Layer 11 of a small transformer language model trained on English Wikipedia (15 layers, counted from 0, width 64).
A neuron's activation on a vector x is GELU(weights . x + bias), where the dot is the dot product.

Input weights of the MLP neurons that the questions are about. A number n stands for (n - 500) times 0.00097.
n5 (bias -0.071): 553 389 567 559 653 504 329 294 553 496 419 474 456 515 470 374 505 268 338 527 450 472 479 649 506 495 643 549 488 708 639 600 652 485 743 513 348 317 557 363 238 531 504 572 629 552 623 442 544 430 545 639 481 463 497 576 528 494 458 800 252 514 469 454
n10 (bias -0.050): 312 283 574 581 236 625 567 383 641 490 564 505 503 480 559 566 445 495 482 321 378 432 398 548 469 337 641 206 469 592 474 664 531 453 494 488 496 394 596 318 573 581 596 601 728 562 442 253 383 496 619 581 427 405 520 452 562 654 623 390 715 541 321 632
n13 (bias -0.059): 603 500 687 561 477 573 444 789 449 515 361 632 476 381 307 525 393 461 428 736 611 661 539 490 479 541 360 613 520 440 364 662 663 460 544 391 428 346 294 452 506 532 506 579 564 514 568 553 443 469 733 386 455 593 367 478 293 512 446 456 344 651 410 528
n14 (bias -0.021): 789 481 590 442 628 591 643 425 474 376 307 479 639 313 646 505 529 433 597 393 515 613 523 480 383 515 426 547 382 502 537 506 509 448 680 639 693 453 611 429 549 703 308 476 401 491 451 259 647 368 582 535 297 520 435 498 469 554 510 409 668 407 421 531
n17 (bias -0.091): 441 349 459 569 494 522 682 653 595 374 561 424 608 291 429 647 694 593 691 517 557 583 489 569 341 316 380 555 463 419 485 666 583 640 344 539 328 556 460 556 591 437 524 548 509 513 680 553 249 461 422 255 463 522 368 488 784 437 510 354 479 440 478 762
n31 (bias -0.065): 635 356 576 445 602 450 571 627 668 566 389 414 673 485 301 521 501 473 315 548 466 357 549 652 429 534 489 377 509 626 416 565 621 531 322 439 651 616 485 690 662 474 649 506 541 423 395 819 584 386 601 496 532 353 543 407 339 520 485 270 651 516 323 591
n35 (bias -0.060): 503 25 430 476 550 589 693 422 726 498 492 418 278 440 623 264 437 324 621 312 409 774 461 433 635 497 446 374 731 766 570 753 522 321 546 356 425 360 397 635 561 344 679 532 458 424 504 538 517 677 576 750 101 386 714 616 795 572 479 600 302 357 606 402
n37 (bias -0.058): 482 518 433 450 581 350 570 626 660 592 614 650 554 369 290 538 375 394 508 524 538 523 369 480 484 441 690 310 273 515 447 527 567 518 352 567 490 747 617 537 268 401 490 601 635 441 365 407 533 457 678 612 503 557 472 555 482 650 335 563 434 301 460 684
n38 (bias -0.049): 467 537 427 621 322 417 375 501 494 444 705 726 643 334 556 345 689 606 494 338 494 347 482 478 215 631 487 618 388 541 376 558 758 806 452 492 502 363 598 305 242 486 618 756 436 359 555 335 615 492 699 454 433 695 608 505 456 582 379 550 305 581 484 484
n45 (bias -0.048): 386 353 480 541 270 263 580 508 670 348 791 567 780 440 414 625 424 571 798 554 233 436 520 456 425 542 467 478 460 640 622 549 514 503 523 421 607 566 300 493 610 482 498 634 480 580 443 333 565 522 499 585 379 493 325 706 607 314 297 561 562 586 415 671
n46 (bias -0.042): 557 493 397 483 709 423 381 618 631 500 389 463 471 496 519 429 540 454 528 682 588 342 488 580 472 632 514 359 660 674 531 463 385 583 592 563 635 532 429 447 478 422 507 460 618 405 528 746 472 432 547 506 502 453 518 685 461 260 197 276 358 258 532 523
n51 (bias -0.047): 626 513 487 866 329 560 593 402 640 375 589 566 375 434 535 551 460 320 624 374 353 686 569 495 448 462 806 522 570 498 497 611 225 554 569 355 418 386 427 571 548 436 492 563 615 568 423 592 335 514 645 528 525 312 527 425 550 506 493 630 382 619 475 470
n53 (bias -0.065): 335 530 406 481 307 542 653 571 440 314 493 355 454 488 498 432 663 553 366 484 761 587 445 717 433 436 590 435 451 542 416 487 703 563 667 384 406 323 415 723 353 405 588 547 310 269 774 543 423 342 550 821 489 613 406 785 609 528 556 562 561 409 230 499
n61 (bias -0.061): 590 444 512 481 468 649 708 432 426 251 443 391 722 460 416 683 405 561 513 443 534 144 589 415 693 283 506 399 682 611 538 163 669 347 441 450 310 461 447 470 590 239 791 634 595 285 597 531 600 392 650 669 371 574 418 437 577 360 433 430 661 750 395 531
n64 (bias -0.079): 551 431 631 512 543 656 519 327 460 599 787 595 339 470 590 517 600 579 548 370 505 420 496 649 574 356 562 367 634 730 252 423 478 588 551 395 490 397 551 516 257 460 276 631 501 686 520 519 464 614 734 469 371 662 507 583 523 329 511 427 264 533 337 334
n67 (bias -0.028): 542 604 531 548 477 264 407 387 367 404 260 634 504 525 335 561 468 424 581 386 567 721 603 643 524 410 609 450 566 376 473 606 465 506 782 441 466 456 538 623 434 306 647 359 787 332 412 552 559 398 481 346 435 687 336 514 634 483 307 569 564 503 560 435
n69 (bias -0.057): 566 611 246 642 421 343 443 450 602 777 547 430 696 486 286 648 485 368 436 421 571 423 297 448 435 638 548 398 523 443 363 502 831 618 481 529 613 330 350 538 327 515 690 655 377 299 472 700 552 580 634 638 398 677 619 610 372 270 594 527 408 423 301 432
n72 (bias -0.032): 561 470 408 647 486 501 554 405 494 532 526 512 304 510 543 467 496 533 638 547 406 355 418 471 512 439 470 587 657 586 585 471 497 596 705 532 675 662 663 773 531 446 512 637 270 638 641 408 285 438 355 531 324 649 483 508 563 299 313 542 373 478 323 483
n73 (bias -0.056): 625 589 671 358 603 507 579 481 517 483 501 485 439 578 372 455 930 502 393 497 383 701 536 374 440 632 469 517 355 575 578 583 546 585 429 580 379 514 377 476 474 455 383 496 365 635 525 566 373 266 617 515 311 535 414 423 563 467 594 393 606 467 407 640
n79 (bias -0.053): 755 426 390 482 335 413 349 461 590 507 611 639 470 489 361 369 428 576 444 213 163 550 517 515 645 518 492 534 649 641 354 543 531 535 453 421 245 569 691 596 573 567 404 473 612 414 644 619 526 137 773 552 573 634 551 529 566 461 565 504 529 381 450 762
n82 (bias -0.062): 635 528 613 466 689 401 281 580 663 424 660 571 187 589 563 379 463 589 680 314 557 569 610 395 557 503 473 599 257 567 450 552 432 588 714 621 529 566 405 508 493 508 370 697 452 608 635 535 379 445 545 521 485 408 443 444 485 515 587 522 285 520 398 448
n83 (bias -0.076): 582 672 746 669 650 306 543 619 499 575 512 411 587 592 543 557 307 446 556 448 396 422 755 506 515 433 451 446 384 330 756 328 503 474 447 526 414 254 514 672 421 396 398 340 410 537 502 598 484 283 511 613 628 628 428 496 372 366 526 586 528 468 675 597
n90 (bias -0.048): 407 511 515 690 708 558 656 758 533 182 542 387 485 482 471 432 412 556 675 324 420 284 460 664 766 403 555 564 609 768 255 592 605 396 375 592 504 443 418 469 595 244 499 697 497 402 437 513 598 490 439 414 523 533 446 382 566 452 480 509 267 304 437 738
n96 (bias -0.051): 476 562 568 471 316 618 439 267 505 500 576 475 175 387 593 912 555 237 515 364 404 400 418 600 484 499 667 578 603 469 447 631 567 532 462 482 311 622 400 625 490 628 686 618 554 554 479 707 626 317 508 218 547 568 483 369 746 481 496 528 346 564 479 378
n97 (bias -0.068): 550 663 272 558 317 564 513 583 502 410 407 471 473 544 615 666 654 431 481 537 393 528 570 372 621 529 530 777 486 567 758 504 537 565 531 340 589 556 501 542 512 405 566 437 513 345 484 560 539 489 443 555 460 390 458 537 340 407 650 446 518 358 467 475
n98 (bias -0.018): 480 408 566 544 671 487 591 408 439 672 471 540 574 472 487 363 688 423 582 434 555 294 750 507 562 343 531 452 581 856 687 435 564 525 291 589 534 419 552 552 363 464 622 548 648 520 328 425 193 412 585 609 527 320 510 780 451 426 414 520 509 468 377 446
n102 (bias -0.015): 537 515 539 391 757 606 501 392 636 383 337 577 578 611 305 574 760 514 585 564 590 344 471 549 464 647 622 365 256 527 525 538 736 351 519 480 507 494 602 564 727 325 475 421 434 475 329 329 478 459 543 695 531 472 636 512 662 434 416 293 306 509 513 468
n107 (bias -0.041): 471 579 479 570 701 377 467 634 531 561 349 553 459 702 558 494 510 479 491 600 391 346 701 350 447 550 422 528 594 432 510 285 660 699 429 428 397 607 619 444 530 478 479 457 480 331 534 536 300 521 529 698 327 461 309 807 505 325 575 525 667 450 206 480
n115 (bias -0.050): 310 427 583 556 603 544 404 621 360 626 548 429 506 694 513 528 632 686 543 609 467 313 429 437 610 506 538 492 526 330 586 341 512 455 509 394 497 528 523 599 362 454 560 798 440 637 459 505 305 531 402 445 590 451 408 622 474 610 604 491 369 551 571 489
n116 (bias -0.050): 614 433 367 654 496 635 692 464 590 683 532 565 622 617 691 418 431 652 633 377 453 481 582 371 500 293 513 276 707 383 513 469 454 474 460 530 550 463 381 438 437 279 425 546 632 497 415 387 442 546 660 775 482 659 385 695 527 320 333 407 505 377 374 359
n117 (bias -0.068): 317 478 398 664 560 213 350 731 448 441 470 689 411 273 497 545 562 617 522 476 483 562 482 500 395 562 367 431 564 503 521 566 453 636 337 472 671 465 586 476 359 402 403 594 735 509 356 523 446 553 471 587 661 619 408 647 698 527 510 681 594 418 572 626
n121 (bias -0.017): 698 460 482 606 410 755 625 567 519 526 830 438 442 692 374 579 598 436 363 461 493 349 473 499 433 505 232 604 467 499 416 548 534 435 434 556 320 647 475 395 469 504 475 674 612 599 629 465 345 286 599 512 322 441 494 505 449 503 567 528 372 538 219 433

Each question shows a token from some text and the vector x that enters the MLP there. A number n stands for (n - 500) times 0.01.

"2": 578 651 413 434 409 493 551 497 490 505 454 440 532 442 563 389 427 518 534 528 393 625 523 401 426 441 344 473 566 571 336 369 595 508 618 466 509 726 414 319 485 600 612 598 445 322 358 404 584 616 566 651 659 459 713 337 402 685 505 625 534 416 581 434
Which of these neurons fires most? n38

" both": 443 529 533 349 435 499 523 190 457 552 458 531 516 526 563 434 520 576 335 646 478 536 549 601 600 472 512 440 451 563 474 441 519 539 608 589 627 893 411 429 512 489 479 449 479 592 479 453 397 430 321 501 522 402 693 486 366 448 655 577 479 443 523 466
Which of these neurons fires most? n72

"In": 416 504 492 442 436 484 508 268 542 543 451 511 646 448 469 364 630 595 382 555 455 699 652 454 458 491 474 516 532 461 424 482 635 624 511 667 539 680 463 417 500 575 438 586 453 521 417 468 513 477 358 451 524 506 638 420 269 611 640 642 407 272 742 333
The most active neuron and its activation: n38, at about 1.1

" as": 427 500 384 347 413 568 607 257 601 489 545 462 596 534 363 402 530 448 511 629 513 507 638 449 652 510 449 501 435 498 479 468 615 474 513 715 585 806 419 425 483 556 588 365 397 546 439 472 451 416 308 593 546 516 560 455 300 607 579 472 510 530 645 407
Which of these neurons fires most? n102

" When": 454 519 441 503 449 510 559 163 575 565 440 547 561 575 471 499 512 623 360 491 519 485 615 418 614 518 421 384 451 488 425 409 621 530 537 593 587 807 409 482 318 585 474 422 475 631 497 459 390 383 421 530 444 456 667 462 376 560 650 647 506 506 613 414
The most active neuron and its activation: n121, at about 0.57

" to": 414 598 464 529 477 379 554 277 481 487 448 412 599 426 554 492 589 457 398 508 491 531 508 605 564 357 446 528 468 419 443 448 570 411 515 675 553 858 532 334 529 680 521 530 490 440 534 524 383 500 409 634 519 513 699 437 319 511 661 601 338 479 517 405
The three highest activations, in order: n69, n121, n5

" of": 434 557 542 340 490 375 480 194 471 490 448 519 588 455 532 457 553 566 382 549 463 438 608 474 544 521 492 462 520 404 485 518 649 507 518 603 574 883 485 341 461 556 574 426 529 480 380 606 456 415 449 524 487 491 601 395 373 638 626 666 385 457 661 455
Which of these neurons fires most? n96

" System": 428 520 533 502 290 515 482 315 486 287 478 612 529 455 628 480 520 548 494 578 562 636 483 462 378 527 439 380 511 492 421 324 329 463 546 647 372 731 671 571 594 489 459 498 527 676 417 426 416 574 439 486 609 475 674 358 456 486 661 452 612 436 749 480
Which of these neurons fires most? n10

" post": 480 597 572 461 324 509 515 308 429 389 396 503 574 421 508 267 533 469 387 613 504 552 460 636 357 562 484 468 492 580 425 343 502 442 494 613 541 729 647 444 505 577 462 560 650 635 482 588 462 501 491 532 570 384 670 481 293 550 390 528 546 491 778 383
Which of these neurons fires most? n46

" turned": 546 582 424 434 462 528 521 139 409 501 391 492 702 452 443 357 545 398 477 548 431 525 385 526 680 595 493 455 568 443 391 499 514 513 439 523 543 799 465 473 435 555 595 537 500 622 439 596 431 466 424 537 530 407 570 548 417 475 641 714 494 444 677 453
The most active neuron and its activation: n69, at about 0.7

"rog": 619 509 710 590 520 299 325 543 475 285 331 325 553 455 537 481 361 620 402 572 522 455 615 522 421 604 382 393 526 472 660 360 462 553 477 559 429 607 410 501 387 452 524 526 486 611 416 492 516 699 383 395 492 442 643 549 586 483 695 550 611 553 644 500
Which of these neurons fires most? n83

" voice": 473 535 536 358 494 417 449 330 434 521 553 426 511 498 546 398 412 499 516 667 384 510 433 573 496 569 429 496 473 607 591 431 425 546 623 524 539 785 568 462 532 564 530 473 609 779 402 507 436 456 336 595 569 322 731 479 367 413 627 599 471 363 505 316
The three highest activations, in order: n72, n5, n98

"un": 521 479 516 497 554 459 521 364 509 387 418 494 582 439 631 266 486 383 439 587 455 761 328 468 400 549 532 354 577 398 515 376 641 470 608 512 539 695 509 573 445 594 451 363 612 549 499 648 466 575 423 448 670 406 560 450 446 386 647 563 619 621 668 241
The three highest activations, in order: n67, n5, n51

" mic": 370 628 597 412 456 492 515 387 302 326 326 433 596 513 513 405 399 570 346 612 521 541 522 564 470 432 572 311 618 461 515 384 530 479 698 501 637 822 514 414 559 476 554 541 480 574 486 574 346 579 415 538 455 499 600 469 416 580 600 608 424 362 646 527
Which of these neurons fires most? n115

" |": 561 474 513 420 510 524 590 208 517 516 455 530 543 429 513 369 653 788 411 704 464 591 531 513 573 362 468 519 589 597 387 295 470 362 408 665 547 522 460 433 581 528 595 501 461 422 446 508 420 523 481 344 467 525 649 436 407 499 703 468 660 518 566 330
Which of these neurons fires most? n61

" San": 501 618 438 198 458 504 620 549 511 371 379 490 570 616 463 347 510 435 532 697 470 525 511 501 423 561 425 469 551 435 390 438 459 462 401 493 639 728 462 522 633 585 512 382 445 469 516 498 233 493 337 467 522 580 688 596 555 470 629 565 690 462 611 448
Which of these neurons fires most? n107

" Col": 460 568 605 526 550 394 583 447 603 428 379 457 531 411 598 387 473 478 349 788 538 563 444 445 490 673 480 583 498 453 588 209 455 527 334 550 348 667 554 465 562 493 358 449 417 542 485 550 352 714 448 529 464 622 552 374 518 514 799 566 572 352 541 376
The two highest activations, in order: n107, n73

"1": 581 511 564 467 385 503 536 379 497 550 432 473 509 573 497 331 421 598 414 714 449 717 605 485 499 473 379 559 472 643 315 408 522 526 555 427 508 719 345 304 386 570 572 569 395 512 492 474 453 650 536 529 613 462 607 346 344 587 486 729 435 371 630 473
Which of these neurons fires most? n13

" Result": 613 598 423 414 462 540 572 207 484 448 544 532 486 516 439 326 477 399 385 601 416 592 546 463 537 328 540 545 534 677 326 299 382 512 594 591 568 462 638 333 524 480 546 496 433 558 473 576 586 665 420 450 707 465 597 442 615 457 644 631 646 503 379 383
Which of these neurons fires most? n64

"right": 574 592 500 256 370 497 485 220 498 508 486 573 519 447 574 370 456 496 482 527 465 513 519 577 505 471 502 554 546 532 552 413 496 425 552 614 389 881 464 468 476 561 500 491 567 595 371 472 409 580 543 386 486 423 711 399 408 465 582 599 576 428 703 425
The two highest activations, in order: n96, n79

"7": 518 548 316 360 434 557 543 480 478 630 577 422 619 466 662 309 293 726 296 674 565 723 510 507 558 509 447 569 412 469 372 436 378 486 661 505 541 661 363 372 482 484 516 534 408 438 341 480 558 627 556 453 454 492 598 537 441 594 558 594 612 459 454 384
Which of these neurons fires most? n116

" sh": 384 689 415 591 488 446 464 285 561 453 355 296 570 470 503 204 467 635 470 473 480 531 357 515 663 618 480 490 657 508 416 529 603 396 477 520 523 642 449 440 564 548 588 601 567 467 557 532 452 553 472 560 352 383 564 653 446 452 726 568 488 444 576 448
Which of these neurons fires most? n35

" c": 431 566 571 427 368 454 392 373 563 369 372 339 490 396 466 324 483 483 327 715 577 503 506 650 510 547 568 427 537 601 541 462 550 541 587 478 634 696 563 323 621 424 605 515 410 478 431 615 381 661 339 545 509 487 655 507 446 564 421 621 677 355 595 489
The most active neuron and its activation: n46, at about 1.2

" bl": 441 493 398 546 547 451 554 480 587 330 320 333 610 400 487 363 374 597 334 667 618 408 468 593 401 447 504 438 539 513 443 471 525 517 463 536 463 569 511 537 455 401 623 532 501 419 417 529 461 711 375 643 440 427 722 599 597 520 613 686 769 448 566 335
The two highest activations, in order: n53, n35

"ame": 492 531 555 397 498 532 459 324 472 453 445 497 586 480 566 443 400 529 404 495 441 578 499 514 445 528 372 505 483 399 526 297 357 455 499 640 454 918 669 374 526 568 569 476 548 661 493 451 479 463 422 461 458 424 736 448 355 552 623 629 405 601 625 475
The three highest activations, in order: n121, n14, n115

"ail": 527 486 516 482 557 460 495 283 493 326 416 487 541 510 553 364 365 620 470 469 467 744 518 576 403 532 478 449 488 353 474 401 410 383 585 434 449 812 612 527 586 481 539 461 569 621 498 555 422 504 478 299 576 470 560 461 405 466 778 496 663 462 670 525
The three highest activations, in order: n67, n79, n14

" vis": 562 497 467 437 465 518 456 446 432 437 292 486 519 477 486 419 448 378 378 589 550 478 324 510 477 567 500 348 537 505 400 419 443 552 553 473 510 569 545 599 539 579 705 364 609 532 439 633 326 656 227 431 653 481 672 566 498 544 540 781 701 507 694 402
The most active neuron and its activation: n67, at about 1

" un": 394 571 544 462 483 506 586 446 461 200 430 516 442 291 430 317 488 438 502 538 494 604 452 472 548 494 361 368 615 555 543 474 645 452 701 590 546 597 517 454 543 513 535 296 622 540 457 545 370 740 407 582 661 475 483 523 421 597 508 702 524 385 727 395
Which of these neurons fires most? n35

"ati": 381 553 471 415 421 497 430 546 590 472 476 538 528 502 478 419 238 464 541 496 533 581 413 570 537 480 609 536 549 492 597 320 334 483 384 437 554 809 394 459 716 628 445 398 462 630 410 476 465 669 343 303 586 445 599 573 364 629 554 477 537 646 592 487
The three highest activations, in order: n45, n115, n51

"ors": 476 533 407 553 412 576 463 554 400 464 394 688 544 501 449 459 387 523 495 537 454 619 377 552 479 504 490 555 646 327 384 494 453 473 454 647 447 771 647 436 554 615 449 403 430 605 470 455 487 684 165 372 587 477 562 449 513 507 780 534 492 465 464 477
The three highest activations, in order: n117, n17, n115

"ore": 512 499 546 377 432 546 598 370 679 461 439 514 519 440 430 485 377 644 442 531 491 562 509 477 489 491 427 570 460 283 472 328 396 501 503 532 587 876 588 402 570 560 513 379 575 622 513 481 367 566 401 297 537 431 698 471 566 539 569 510 515 452 675 400
Which of these neurons fires most? n17

" this": 458 558 488 352 517 508 586 266 533 366 429 640 588 551 504 408 559 469 339 441 379 536 537 535 479 577 430 438 458 558 490 369 500 588 483 601 444 847 431 378 502 676 492 580 481 592 531 319 497 452 463 483 596 473 597 487 343 674 490 625 391 514 702 392
The most active neuron and its activation: n38, at about 0.88

".": 389 463 562 486 381 603 584 295 417 486 442 493 637 540 500 412 450 752 474 608 335 543 732 515 466 385 489 515 517 585 421 411 381 355 440 664 400 772 442 325 439 597 581 413 492 498 527 499 416 665 520 528 471 546 518 473 410 451 607 489 547 590 534 465
The most active neuron and its activation: n61, at about 1.2

" in": 444 531 469 252 400 455 505 228 503 541 441 512 692 439 437 371 595 568 382 662 496 551 586 464 540 450 475 495 536 421 477 520 678 598 479 699 531 746 510 413 505 537 479 578 413 479 434 500 458 482 321 591 482 544 597 404 327 652 639 589 424 451 645 432
The three highest activations, in order: n38, n73, n69

" on": 586 555 412 383 473 499 474 246 527 500 420 502 695 357 446 473 655 584 432 530 502 542 608 526 451 547 421 490 573 438 439 411 561 504 525 667 444 752 564 374 561 477 507 507 482 509 480 571 447 557 545 472 526 567 660 240 256 515 678 564 434 381 651 372
Which of these neurons fires most? n38

"es": 521 561 538 453 508 536 511 205 486 365 445 673 629 480 495 415 411 519 304 604 367 579 483 567 576 499 341 556 492 463 383 384 548 397 599 648 463 798 643 483 492 489 542 509 432 589 581 541 444 465 394 387 519 438 584 439 438 447 718 625 501 525 535 460
The three highest activations, in order: n79, n121, n72

" N": 487 537 391 499 288 484 481 586 500 161 479 359 538 565 506 374 536 523 535 665 565 474 528 543 452 358 473 412 578 527 367 367 473 613 505 587 664 650 502 437 522 471 478 445 418 536 582 564 329 677 311 499 511 558 751 578 459 605 543 532 631 529 473 448
The two highest activations, in order: n53, n72

" I": 445 731 488 361 429 530 682 569 508 281 534 419 549 499 634 458 584 546 357 572 505 586 528 508 430 432 430 486 496 450 463 370 350 527 512 577 574 780 495 505 445 614 420 484 380 453 558 397 324 703 453 459 484 567 674 490 316 554 679 503 388 438 587 421
Which of these neurons fires most? n97

" past": 467 573 426 358 438 441 398 333 431 429 506 538 596 487 542 422 389 568 220 486 476 482 558 598 536 432 576 517 438 433 468 438 462 548 616 592 502 825 497 352 608 602 645 572 599 574 388 529 348 467 348 541 485 491 690 433 456 552 723 568 511 363 521 520
Which of these neurons fires most? n10

" Con": 502 544 443 489 352 412 646 586 576 358 378 610 487 416 533 284 592 544 442 634 629 600 452 433 435 470 556 361 571 436 430 382 474 554 576 618 416 647 597 506 608 464 368 388 367 551 466 542 333 687 261 661 593 499 603 529 446 560 553 522 620 454 657 363
The three highest activations, in order: n53, n117, n107